Layer 6 of a small transformer language model trained on English Wikipedia (15 layers, counted from 0, width 128). Numbers have three digits each and are written without spaces.
A neuron's activation on a vector x is GELU(weights . x), where the dot is the dot product.

Input weights of the MLP neurons that the questions are about. A number n stands for (n - 500) times 0.0014.
n13: 420554404622468529673572403519539552289460522513500433529570344510439360534593551575304569362516668670428475411416715429353446370485569435510559357402478364467555587389468503289506556652405521354461578438343533509418571506603494479683478435560335382513408497594516646627756379571326568424556633577340714579831542577547493381540531632479545600521404524350318631635320349475475512506635
n18: 651692543484622490539504608507448334659496567361549342442267405371657394467553383485410500623438391571742396548357525437432735598307652470482620359493607570489386607255603438477586466640568484634695552678593631382401563547524532316494600366429536547521494403511483507377450695650360510435402707371390636442374552410415397416507470323434636332728665516336287670521490625480470644627369
n20: 580410460528497666434490488450457637618619519533442406503651625462656644469213436454367522497471634389449635404328536461402484479451458306365565600463490533550685603484417466651590531360548606544445301529561394309635500608780476500542603601373478652286305626391453592538364654526679628555503510292616352541606477562560380626404538485265457415497379451534625500454396284603611433475437
n91: 382630678430575694607487613679264512637461123441422547626508454654709458567287519357344668314373601572519616356500533554410395733310284346641516337449406657556640516533520578547748360435520492714508686463725030340504302725595386466788571598391469642422644493638615674338126504413553421318620555386474298326454574508435432576476659448355515392546654585590480435529578375488500582464404
n107: 342635456669543472291338567445513414632539285408363232597455467523823696513347509412139344455420746780509491682794605722378398540438645289602337677608219618456392359638500562393496427486505303532429670405252577620438663615920665496518622427647196485594084496377627628264608472661698444345445781325719515301399753459445452647330423542540592468474117456598439678409357702477757445418399
n117: 489380586320442534337597636585385416484396326387328630665255515515478468464485518779667359496606425731468626651537504569445312270435514268354452609525485580437405434569688500605536389616369564257622519749379453518475412377649394234543364304552598659351549775564640512414347575779713584514403520660436380474536390526403668463511658336402464559458543797601617433535348507511552651449374
n165: 481564523478389271458488463390554478468353522621568394418352635552450482395756668327557615422470365649475360756621719374512515600805393480516610508431527630551473313388293669583366448519519504375240515443496624486254153325363746709610383535537601337500556644325743327672460511649350535511455590660363529392514542478545508485377537643598336238627357668511428577551439455654615552548515
n168: 759625717377612353621578459526616526412516549437518607632198411455428575445566572452366463347603621451582347334592519268779530402424475401580190549559661666564354574523603395274375340572628414207392701508397355289453581515693518593289618574466537480373578566608377217530794652519630771554395445482321621504493466728643484579526548428456565548414352634566489521402638346611376465393459
n171: 760634477707629379524507416571514384508424475586452500478192570734538310688353459673846504559759525504544472618465581566644565448390466434451451504476511416564573539530471514302332429568654510511504316533249355344646577439298395490357380419339399687456665625538535478234556619562587527645504319654431385615527616455385507585740542471594507351449558637233594517478365489429550302419617
n197: 574471427339416525612259459415480524444487707607445414672543597250355739472396520515508634317778709394361326397468534220474414425476512438487556562743736333586483677247529768314588561782557283440203395542475381571279648415730712628438292519321496708612400680726492353381659430584439386559630672321540794516558430667463457451440456515524714343539395410599558562206319606625585436616464
n224: 447537850539550467496629547488585606453423724264519627415379226456512542551461396456578572412385427753420536255528666640325447446701454636343512695618651562700340460579346578461382353363565401623385331595345508664391244408442500527687445538408418487812614781693488372496700419418372661527372576520418237492554704645379365672445536335222581476351262766539687591450298396694476622405340
n234: 559703299521481329570359441607455533612427414539595392618673513568741573383467470393440623554597360361497479259509494500709547714435583497448343438404553440402689692685534536515527555354559521436509449471324474521488612552383381418582470567531503438541503406355384354578446475478610569574500425645623723398641447663376329546389296401443411689506470372410475625513509543497562452619460
n236: 340550142500666522350696277528379589549343528441706730475408359518426460374452507510432577273386571693723674556472286352608482385466503500745700496425464644392410465591525490514514448500641540631446522450607738429537266412457563640520576586535517620686457503654514565444315436478461582280580478617466477521302775493598460451497434609240550441467409355633706556493575472362451370631420
n257: 345610615344359413508391338628317270728276617424601325541406692626679466441413302552566440292591496431573644405699629604628435434453666421581318529192582488598537145800202422778603604431638535512434542600615369488465508573794477565565290485705437500508431515362608612269539443521568576605335598307352554378670455437634411661736241544547469608504465434633332813618434375580407414424620
n273: 554500487429301740547415642662784215478526467242504569669401343690350547596560579530784329351462314475469337674540390471574376330524296383383307459660496437770466492754430496361404508401442480646601538416575248226484347459630527208344556461520344666450485542307549771508380413487796527464467703692651363529661609640693603737460682444452649443543527603703571423393202434277631553589423
n285: 556738297264624213496633227623611256418578513649558641453521611612409533579639240410412782604605612813504436456652549906222465413492492538473504504387657526282162407447422496537450534375646631327557721522688661267521610539487476251619513210389521486662439421349598566310345630337637207463479640538468810724311570349491239774437589473421475313455488422550543366491596521432350587644551
n309: 531597370639482207318343541683424540676489579327262456421650543521659757460332395262412421519552434349536388587510514511562645725450352481587446542373476525475560463443594477437389786428596350564437239444437403493447490545606542311549439768541480529598471500265358401376540493609597535662493612510533481590661517567393475647547307390490700507337405563593611610565510517663493563547636
n325: 551469455654436268411544567485785580454354461500526422535409500316590463257370582692528399496643598418618473764458323316368445331812541466673408468736544608578560538536760523440603430688477522473380644456413431693534408259556544544515642562570250330751452597558700544238409469528482238523523685424542431434213472420883500543530369635470507465352526384183393360545391535550718532446523
n330: 489366578589443629294569279533305529638362588225418547648568290615511465374326365503605573617718444529335526781529412443465545678347595387688486489648447598375466653538530418550435500689674402707534409288583404443278308622564503395588544490478242555361608571587544690392374385538517424472592574579508455544648406403581709430698347483579535460503369291689649591404486172649691432460438
n351: 680625398668572560482348560599563720492607481387500414589691224434586485650481452479646569636756407311214343395542552357566523340396345424500549484398472460578630515280192399463406408426488386302575623846315339429215447485528555507471534544627508698508649500372595588512379621389377511351562488296475775837434382579636719646583401585662748485500341701451582409637369581576373389412458
n353: 611652474277278487277769673580477420284656633419625238655362529467598404318333344286537330518417357484334367447440622629633365523547539478552691533492674338844417372596270598362635597622655573304250663588265555476567452464542370685558556645253607643185358530669468596492627459687664523617423534345513757386674628397520560451587472496753632492612349543618644305521492378464370684536395
n361: 693625358485578639511409428516780590644389365663626310812450418460523496388426638540390540356488339580447559646383788435508464588412511483551473613372455222416614461492629496419317405692528443775696561537342467361597363277394455315424488332568535585634466522619638451316601572496724437377421622870418597340279581609484296357554551424628477532715691596620681210408411544296317195433464
n392: 492466405681678704333387524500569408564388470638233579557569484417561514485500507527427403607577545485457306461537314535588610645323514615568301341350657724584527507593511613544445414451613589378473612307427500810660316582319376636607662246474504616515365293368563477606518772539152433587283690636549329474378596573560409646471485476705345284525489489449416309684518733285496601400522
n414: 380369845504476429576306524564515522545814329440522334412518543619559482448354731479449500617387519477485678425500484547427681610537646333540358403452446688796348421382346581615235371523577304624535469445380357726507699611567666395547485346386203329781381683606508524454642392535368575408538693507574525527277741373347448451474545416649449405656314386396635460624326420523717429700538
n420: 429493485340356704573683420435394295402390277469528640478489762685567629554558465319676621468691648489615478621355549583516371479659553163601547452414825553555350456382455589286486234614673531558508447428586534461429363705560389503409594365386346418136569338488460364688529578526538373659562473399460455515584313299448550460604416513539451467479528553561634406458479838435515524714372
n427: 646555511626489363541507582557396879650766540511524618565465552402497770293578451418371471437268569493493733527408392585542366427514369464519737420475482541412389429563420441647567536355507366514596385656434372458297326518544684383514422656399595408651316500377457526627659438537551554441496215440808721547614636581257428676648454305570486439589448604500288534560427363486489543386238
n430: 528332567382639723365652514586656376424508520745264600389649259623496395362581629568435543543560388520444406545512385561387615477477492344500519320388524370525565359757863603745736520369734504473455606496528591634646516378553481406579516585646569656488239791348465508488311317220637419443465550624355307504247677430488546453581398547496379171680405344577452459405508658324701664329323
n435: 537489550298508586431633563659454453516308558389475492371532572563518403482407426683317642512504625354632278675489477707492463641549776484473525404243440530523478417330422309411336293250375322457432459259493523578496626664425472413612522249431511601522317547645580409463500666609318651648321292514520622728710649629504488664400399406657574645569496704482456535592344445644591632702413
n437: 556758547382336618472742577412646482606318419581468610563557615533393553478482493163394309581666448430482353493569749447673407436375603294520507429514579299402625482649306296489254544377504673584451686511530550392583464319606423433556449437415514421697524490377588508671420582637458569593297660811296718574585357714741643364561529372482401504581358390633504423477314692478537367456353
n453: 572344413547554400414426462712265673356203500453761814655405601674522457570419688527481638463266534605457507468785508403464356627475367442715408584452324488460554626407378627504518418640443672763485434461435563431361485628677550386289437260598504372442578486536526496383540458384451525214406413437301500677604741574368228605529597380496752470436504753515569532476409549441444580385705
n468: 661493437455613476550593416569580364507585464583554458610782415557494268503744360515507484642513423510623585257445534350577577500682614457374477527477520398475409546503370558478639425606354437813364313701483376359558409437534469528472399494470506708456410555443490425547532483619581543561606427406500677390307557487454670586539487588358652202299354315667664553327478503546599359510585
n500: 504514653490343631645511668426637476299348415768336534539734691536476426555486520422500482484370446361679405416493500369662597479332486543492406367483692292451496507526389703483618507703286344335628697526507437345603497798310571608554416303564300576413386405565623482393420550617530580592489388316554480553548684361518295688358651276552395683439650394559565490411497429461539385647412

Each question shows a token from some text and the vector x that enters the MLP there. A number n stands for (n - 500) times 0.0086.

" a": 561357581544482593673493625460714528451323593634757273375596424420383615530406593630343622584368530594598478644620589461476271513537486717471406429465452637407468675794428589473177594276471544457624260353519547657610541483651553632475489381669610492344519518272382623465352376536334456553572440262538694289451376449352900265630652518425472460603410399528656433542717416403218494511479
The most active neuron and its activation: n165, at about 0.11

" they": 419352646483472465548483728497666611433295592653605329291581492387523681499422463511420660496467606803565381458605609377573249484585483757448458491468423699421529685628642584445330601223546577459576328346560604588611447566630616595393484313648535384347576528403400626284287510459352419655636448333524767321439331467300920265680508404445489479605440354402626371608674476456302546457532
The most active neuron and its activation: n325, at about 0.3

"ir": 576423675558421521626534665544679542383369503735542429291407392325470661565327417450461510499392637574618519468459779497500325435715447799342398489478478630370532751805493493428215521322450601397637340300531502644581470529667466550328554489758588456393553470442402713321327354534399461591475430215544557289594350391359770342621699457430439575613577505557613464661707466453184556500495
Which neuron lights up most? n224

" he": 444500629473398438606482748532642653455341472701612413345562480338438684592334419534457625570450580690561367566555628470568184504504555732383456511505325649478486704634633556375276636405604573389631278284508567559596493500611602519395443384725593404371523470357339631277310477539401460658620420194538737370441461445314919318625562417338489544600467381444645389621604412504312580575537
Which neuron lights up most? n309

"ient": 553437761501405503633524796447587521442325478842589378323361388427527701564347390564453552338387493620540504495530664460451322417589479894401420492622368619448462726638577498438280543293503620479652255343595447624576479393663412564455572378845505560545478541398298587301388357503410517540500410320585697281407518498337737332681631567308489443602636420564537482498688446540337450532455
The two highest activations, in order: n224, n361

"al": 445389597475413546603591829395655419371360596721498467234656380397483670477327528591542590515405522651609441474639687348517427484545547708428473468521424588501476773738496618391212546412444476433651260433542383542615465463677446608343457357654672454322479518346370605304364423474328410561560358416618696257511378455347849395713691513429440436595649461485682477686762516401285465484451
Which neuron lights up most? n500

"anish": 624427712420521596641503615489643486374444574742693468265514349415521710572350360597424572580396606657568467481698673474522339432704582771469460675495393672440488605693576544444270509327547461527588246267573482709580511520648552618389463476653588334414476472430424639312289337395315451588533437314508569232365444496262818299691571425431422611590546412522553525650577432522184382442498
The most active neuron and its activation: n224, at about 1.7

" squ": 536481602460592481591363698441592551478408596773580311257502338401379654530419571624514611441383595561523500529581631407540234524441612713564354585613408615381478785702559442445262561326518584494584223475655487633527493507622714613443576492702633509382400535461360632282356422403360522543468259300546572279354437492302844256769638528354509472694423421474574417455629409433318611437578
Which neuron lights up most? n430

"art": 570440659548522593424537737557656428390398516770691453266552486297463761655353458490594625539528590613586466545452600390387325396604460713419367486479464649415504734619489586349320542306518468466726326372645451642614318495650544541468543445661596447251561513367381581360254315399374480590530306321534632257444427482310765332678663419388421541614652453580521513651730519540153490515456
The most active neuron and its activation: n420, at about 1.4

"y": 468373624566309557679464723516709576433378544732479446279542359353567617653415465547417664579361560690568434410515647344482337497489549743438440466535486608461483711637507559388293569318496457422702219301479440562561575503674560577389538299665644461371535421386497641404261430466385517595606516326537657346490465374287834283774579432355473506574549409546647437660819510431195498491518
Which neuron lights up most? n500

"==": 467418651451396510703495755475603467382249582658588265247502466438438726545314476622529566554457602668604397561421646428602267495492455719478435605459427643483392677732430412379241572365532560524666307389531406582556464609601475586507513399614604345271533631340330694269356342641378458588617349390515757341414493482330853360692624520458444482522494435434744460649688591415244575495526
Which neuron lights up most? n420

" T": 506380673507473529699530657457695445402371611695491368254497443478477662649334504565405632602417554682641644483556637445485320443474578776448410393470432591473452742628595617388242612286513544453675248364500399495550511423577553589336567354673620461325533483412357567351323485486380505545568430297581679383381389517310891309763543383323511583485308488470612463682821499426302583582569
The most active neuron and its activation: n168, at about 0.33

"z": 614344658542397511524496691534685694414413587682739430168466381282468710691355453500516600523495603620566588446519619384423338377487513756480395467606434697488470734598514511486322562258411482391677280380498422515555460557700580584406547374663606534544439349456299672368318467383353521616548424414648657354564401537291824262726612488394404468595555347498534346626737455486269432506420
The two highest activations, in order: n427, n20

" Bo": 467292577392559484632545671437554377435361604688561342242492416400470657739303476553452481590385507586602572565510612433525289448389490693571411487623391644470529779808614587403224605483627535488559174358653490549648452523622538637430372367646706339403523449319424519276303461491390460633617393378542671409476370574305879326724649463398476579637465447529628510588665446415274539451522
Which neuron lights up most? n330

" l": 520410666447395506611386532401572539465427564691599387315554413443431715503338337622443553450485516566644641584565572423611349529664551769409336540517488611367394800739533565405276588326467575552627196340567500588633383475685559655321588463631634566375579588429311650265252486528388390593493314378596724299477365457322892330575606405463534500571416390442639473576744396466337484517543
Which neuron lights up most? n330

" playing": 550381643520495576629427576467649480384368553710639370259481448437405610549387530594423631533481629580652364464593635406573313437529503737543476435415290703395506797577613505359273555242583529456641296329544509658536544568601474504423588344626569447396520618378412611351179378621367641603586433291548673312453521483281963271625505341437498502679568473376668424536591538496258463542568
The most active neuron and its activation: n435, at about 1.6

" ": 586379658477390620538439567406680592362381658741569297329543546417361637523369508635477609530356570670573393570542606559582330436529453678465398426531334687502481664641448519315161637279423580468660249272629490748526425525634532631358490379738674379446499415317398592342321457571452414656560406454561688297488522465371906323596616519504340613555401479321626451562742421486355573519461
Which neuron lights up most? n165

",": 551439655485457438568465762598650573486357645740714296247477398426451601557385504490422584511399446568607418468676697450507243563606484770573426543491378675458447769682539556268221613251603559507673303340422519520520396487554463590449460420695682402352447493370320633329290411517408482606558421366674692338499467488413820354693681488575360562595375478402533478452736445409230537578407
Which three neurons fire most, strongest first? n353, n234, n165

" co": 553347703484549537634479552461570552406364510731564284357515459522349538630306479602453650559461566596583475462473510459593262466556446741553385538443363635425500787803553536279324661425668643362555230418606470616634499529573549556446556337662679426493475544293373591248371507513417606648545346348593783243359464466313881338714540386297431551547519500399544576476586431488217502583495
Which three neurons fire most, strongest first? n171, n234, n168

" Country": 614327624445516630558592799505642396386363602686642254263457441462356784683389523611493628446451634637529450594530727449459353381519553693464458590465419642460409657620603426429175521319501353593690230405572387556584390563668457592358493342712569360309446452378393601370348371561353570549579373351575728323403493435346847321682577439374550521587563518447592540517666539489323490480516
Which neuron lights up most? n420

"ter": 520443600466506514519406780493677596450302579809612380325524378320566536578429376497492633432452653514559536463551664412413338468578490701460439455532411657462468815587525560392258554280601552399686267342586442553561514407653492545392594314695626588454490448319305659370375328504327542603582369288613637355392478446282848363730596439425527564598706430578569372572670413471188543611513
Which neuron lights up most? n351

"pl": 476442597527499456552378643386607519443464701740466390203480278306492721549359391532593554583420504632567527574478701408435387406478563681382412588529500675528555688699505417374170524266502484471585244435600437582658520502667547568359647370744699519383469526417274579252356395413464463576509420430647666325482368438414846310717801541434459448653586456502625439480704489476274531499473
Which neuron lights up most? n20

" Leg": 587370611526455502619601699495694415389337612746525448255438376442501632506299623567527572593461557668601428521467674429537420388558524733453462513476407600459462761789596567414233520413432531479700269418502521510622483487629528568303532327665602456303518567340313563275329368539340482532550432334515675230386464431467900375814629445267530574610406475356600509663625545406385589370510
The most active neuron and its activation: n171, at about 1.6

":": 542336672513440579552499698513626513411336558706598320281506441436461731644297534608474530554408548612575326530578643431573244480555353718510468507453442599506416660665503617318193594324521540560761318360550482434474476582640483641473443380647591434348486496387289728358308377551349472604480470339537765358459519484383901330665774467446507579619440381446615464532710510387238490534469
The most active neuron and its activation: n273, at about 1.2

" con": 495339617579362520642457696408567552451367646846583299387557466427419653657385411566492506418375647544626386544608591458554331539594419708376329507550370664370429740700504533262235505312557497381581252327765501623664486458637478667446573326763576411440517583475404663344295433434394561579503374370535716280389483537327855301637538526460627542570451366455655563494621434434399501509415
The most active neuron and its activation: n197, at about 0.39

"ats": 619402674534547579496441720501720509440388647605594392244401444414471734611487492571532616517472525651567520511632623382495316465573479734526354524462353607413472683648585498406318592173548519493653312346399446524583436612643413562342527259713526530392632507365438652326251493495348467542547433363502753283549447382233903205682598446434498512622590366444620397591741394498250484504549
Which three neurons fire most, strongest first? n171, n330, n361

" located": 600359625444521485643433688472687411483261466580602335239524330460422600571468558593366538439398553642615393504558609489548239391449453754487512469535417635470487826702593410345267613301617567535732258330548477627606478563577488581405479402629470440370655617394355627214236419417325559556611399426556704359465497400380869333735592417532527527753440491451570442507652558520285480556577
The two highest activations, in order: n171, n273

"ents": 487323737469469524503450794459722503403361593738651389298427427387555653516415432583473703494486559705520483499619646407546337507619454803516417498477457640488461683572674565374352591302543571474680288330621521539513463451653455621323479301712523458323581561296313685338303407550310461518559379393569712320533535431303800254668589466404487514595629323384535374479680500481265490440591
The most active neuron and its activation: n453, at about 0.21

" head": 564373564516465611581458679416708452531448585589662344276525410420456643535425575525456615407467486608589450510390703391436312426602479712496480470512435573457476765718527638222299556396597502410590325335562502659586565462715523584340616439665640448285556541285331541353320310590305562615613247218578739251379390571345849300754534398365498533649554450471582573646596535477319637514440
Which neuron lights up most? n197

" (": 682347625467436501551387647563557537476302559736662314318513461396510654602382542679482589476453587634602420519545612435593313562582470811521375602438385649512416788746521617350272573228576562434720261319489523632489442448581433511452498353581572428397598425400264592308268439511384489561581408396593745324444414479386841335657694510443537612559411403423561490472724427300244525681439
The most active neuron and its activation: n234, at about 1.6

" m": 518423717537344496515323589432637487406329649685611375402600439454443714489310478638449630517438460652613567513550683455653298508513527625545412499487490641511519756618525554288239563266611716466613236329630459638618465470666539657328532384693642387323483542347347623266379428471387492598588345419548710325506428446410832283671510517441403623590408392313639488564756421426216480547469
Which neuron lights up most? n234

" few": 599412646527489386533347605440701486409380538656679354177550392369441583536360620546324610397411519816653386511510679474549246540610431792468459539459562636487490652607511546302328627370548483413642207407709565644619493404635492551492546326789580535447499550323332578287377354607394449580530398340540652299560496586350781298632567563443503385521522496376578359631647567452194565602529
The two highest activations, in order: n165, n13

"ters": 522307714461481564551455812438673567429393676720559295340538520384492631469493463609526598488412545687571527488621657356492309472529436732541421511490456634497493739651634460337318562205584565442697306308530434539501473528681488579347577258648600519356574539272348648299268459538326514516519441292567707374426412442312854268687625464440516466634645313468559404542636472422268576499576
The most active neuron and its activation: n18, at about 0.37

"the": 433511676536454442581579717457676441416312572690704317325506537452485557570337601478394627602449514692628414501526726420524253467581484658426345503456471589410567738781496560377211583243613588515505310230463521558608493482729471581407534423692578480354487433368359638357354330544353544639602449336587681285401374460393844358632645540384443525571453406635586539635739439416126435547518
The most active neuron and its activation: n437, at about 1.9

" that": 383462620509362559580492673432623584455313591656619337278569474393542790516351437531330650402530534753581391485611664437560230480494432686520456459465318664399449656641530633417305613310448524500622314343592456558589400496689517567542579335678590415308498480455340661364232440620357520630557478367619761244497434437431831298678649327498510478628516488501616402618673483425183509567511
The most active neuron and its activation: n91, at about 1.9

"8": 504307607441436494529455805464696566395395618724516466291502488416414684542429593500447549632366566661623350460590683411516238482633575788503410518606375710521493705546418600392286632250548517498719259454492474545495406449589478596395478313748596469337528430432415683295342419601236496448473406398523697353544478626359768289658603467409478453677414449510589377643789436475234507502505
The two highest activations, in order: n453, n165

".": 420356650489382496589507794480644432444405622626607402309481459316430739483373521555474656454469552685542395487606640453512213508548420756501446535521428584498408757602500541280199630337523523481716318339503501615405459554647516612584554499664519390337447442447390703338365360523347373583590409399577718325494427515350838305735772448330471539648415502438595431563729456376231648514517
The most active neuron and its activation: n13, at about 1.2

" Type": 522417554400490616605476696472685459416350648679571218309430384470499627579318583603407545434395567526595518652586691488511325389507524805469386520489341650378425783672562422413240587276508435647681296309582445601554557493677482562404553363674575482355575459313366513331304402632385562577458438344599752359427468408390946387618659398302577485597588427509563370543629520453318662513485
The most active neuron and its activation: n273, at about 1.3

" White": 524374642427428491584569644475640470427417663707633339188507462407647588644341572501378594542425563600603402461548636425467314430433570734533514525497505678399422710652616478440287577345613362563639193443608421621518537482650600677389556395539666413433521474360363547230283411476350516541579518231505686335463377637296806285776493421419551467595551462528625540581722478376188449621601
Which three neurons fire most, strongest first? n18, n197, n309

"o": 548166568487478590576518703513659583451350500678587382197527434306472669628326460561436631638385618621522601527418615327552300369479519736509430450470442660453467692754519608444270531359532472423697219404546419584554456578661527597431419296652717501545383429385443677401363378497400540594628434362613703367491326465205866318630659460416446466612647483625555431548696446467230495515510
Which neuron lights up most? n427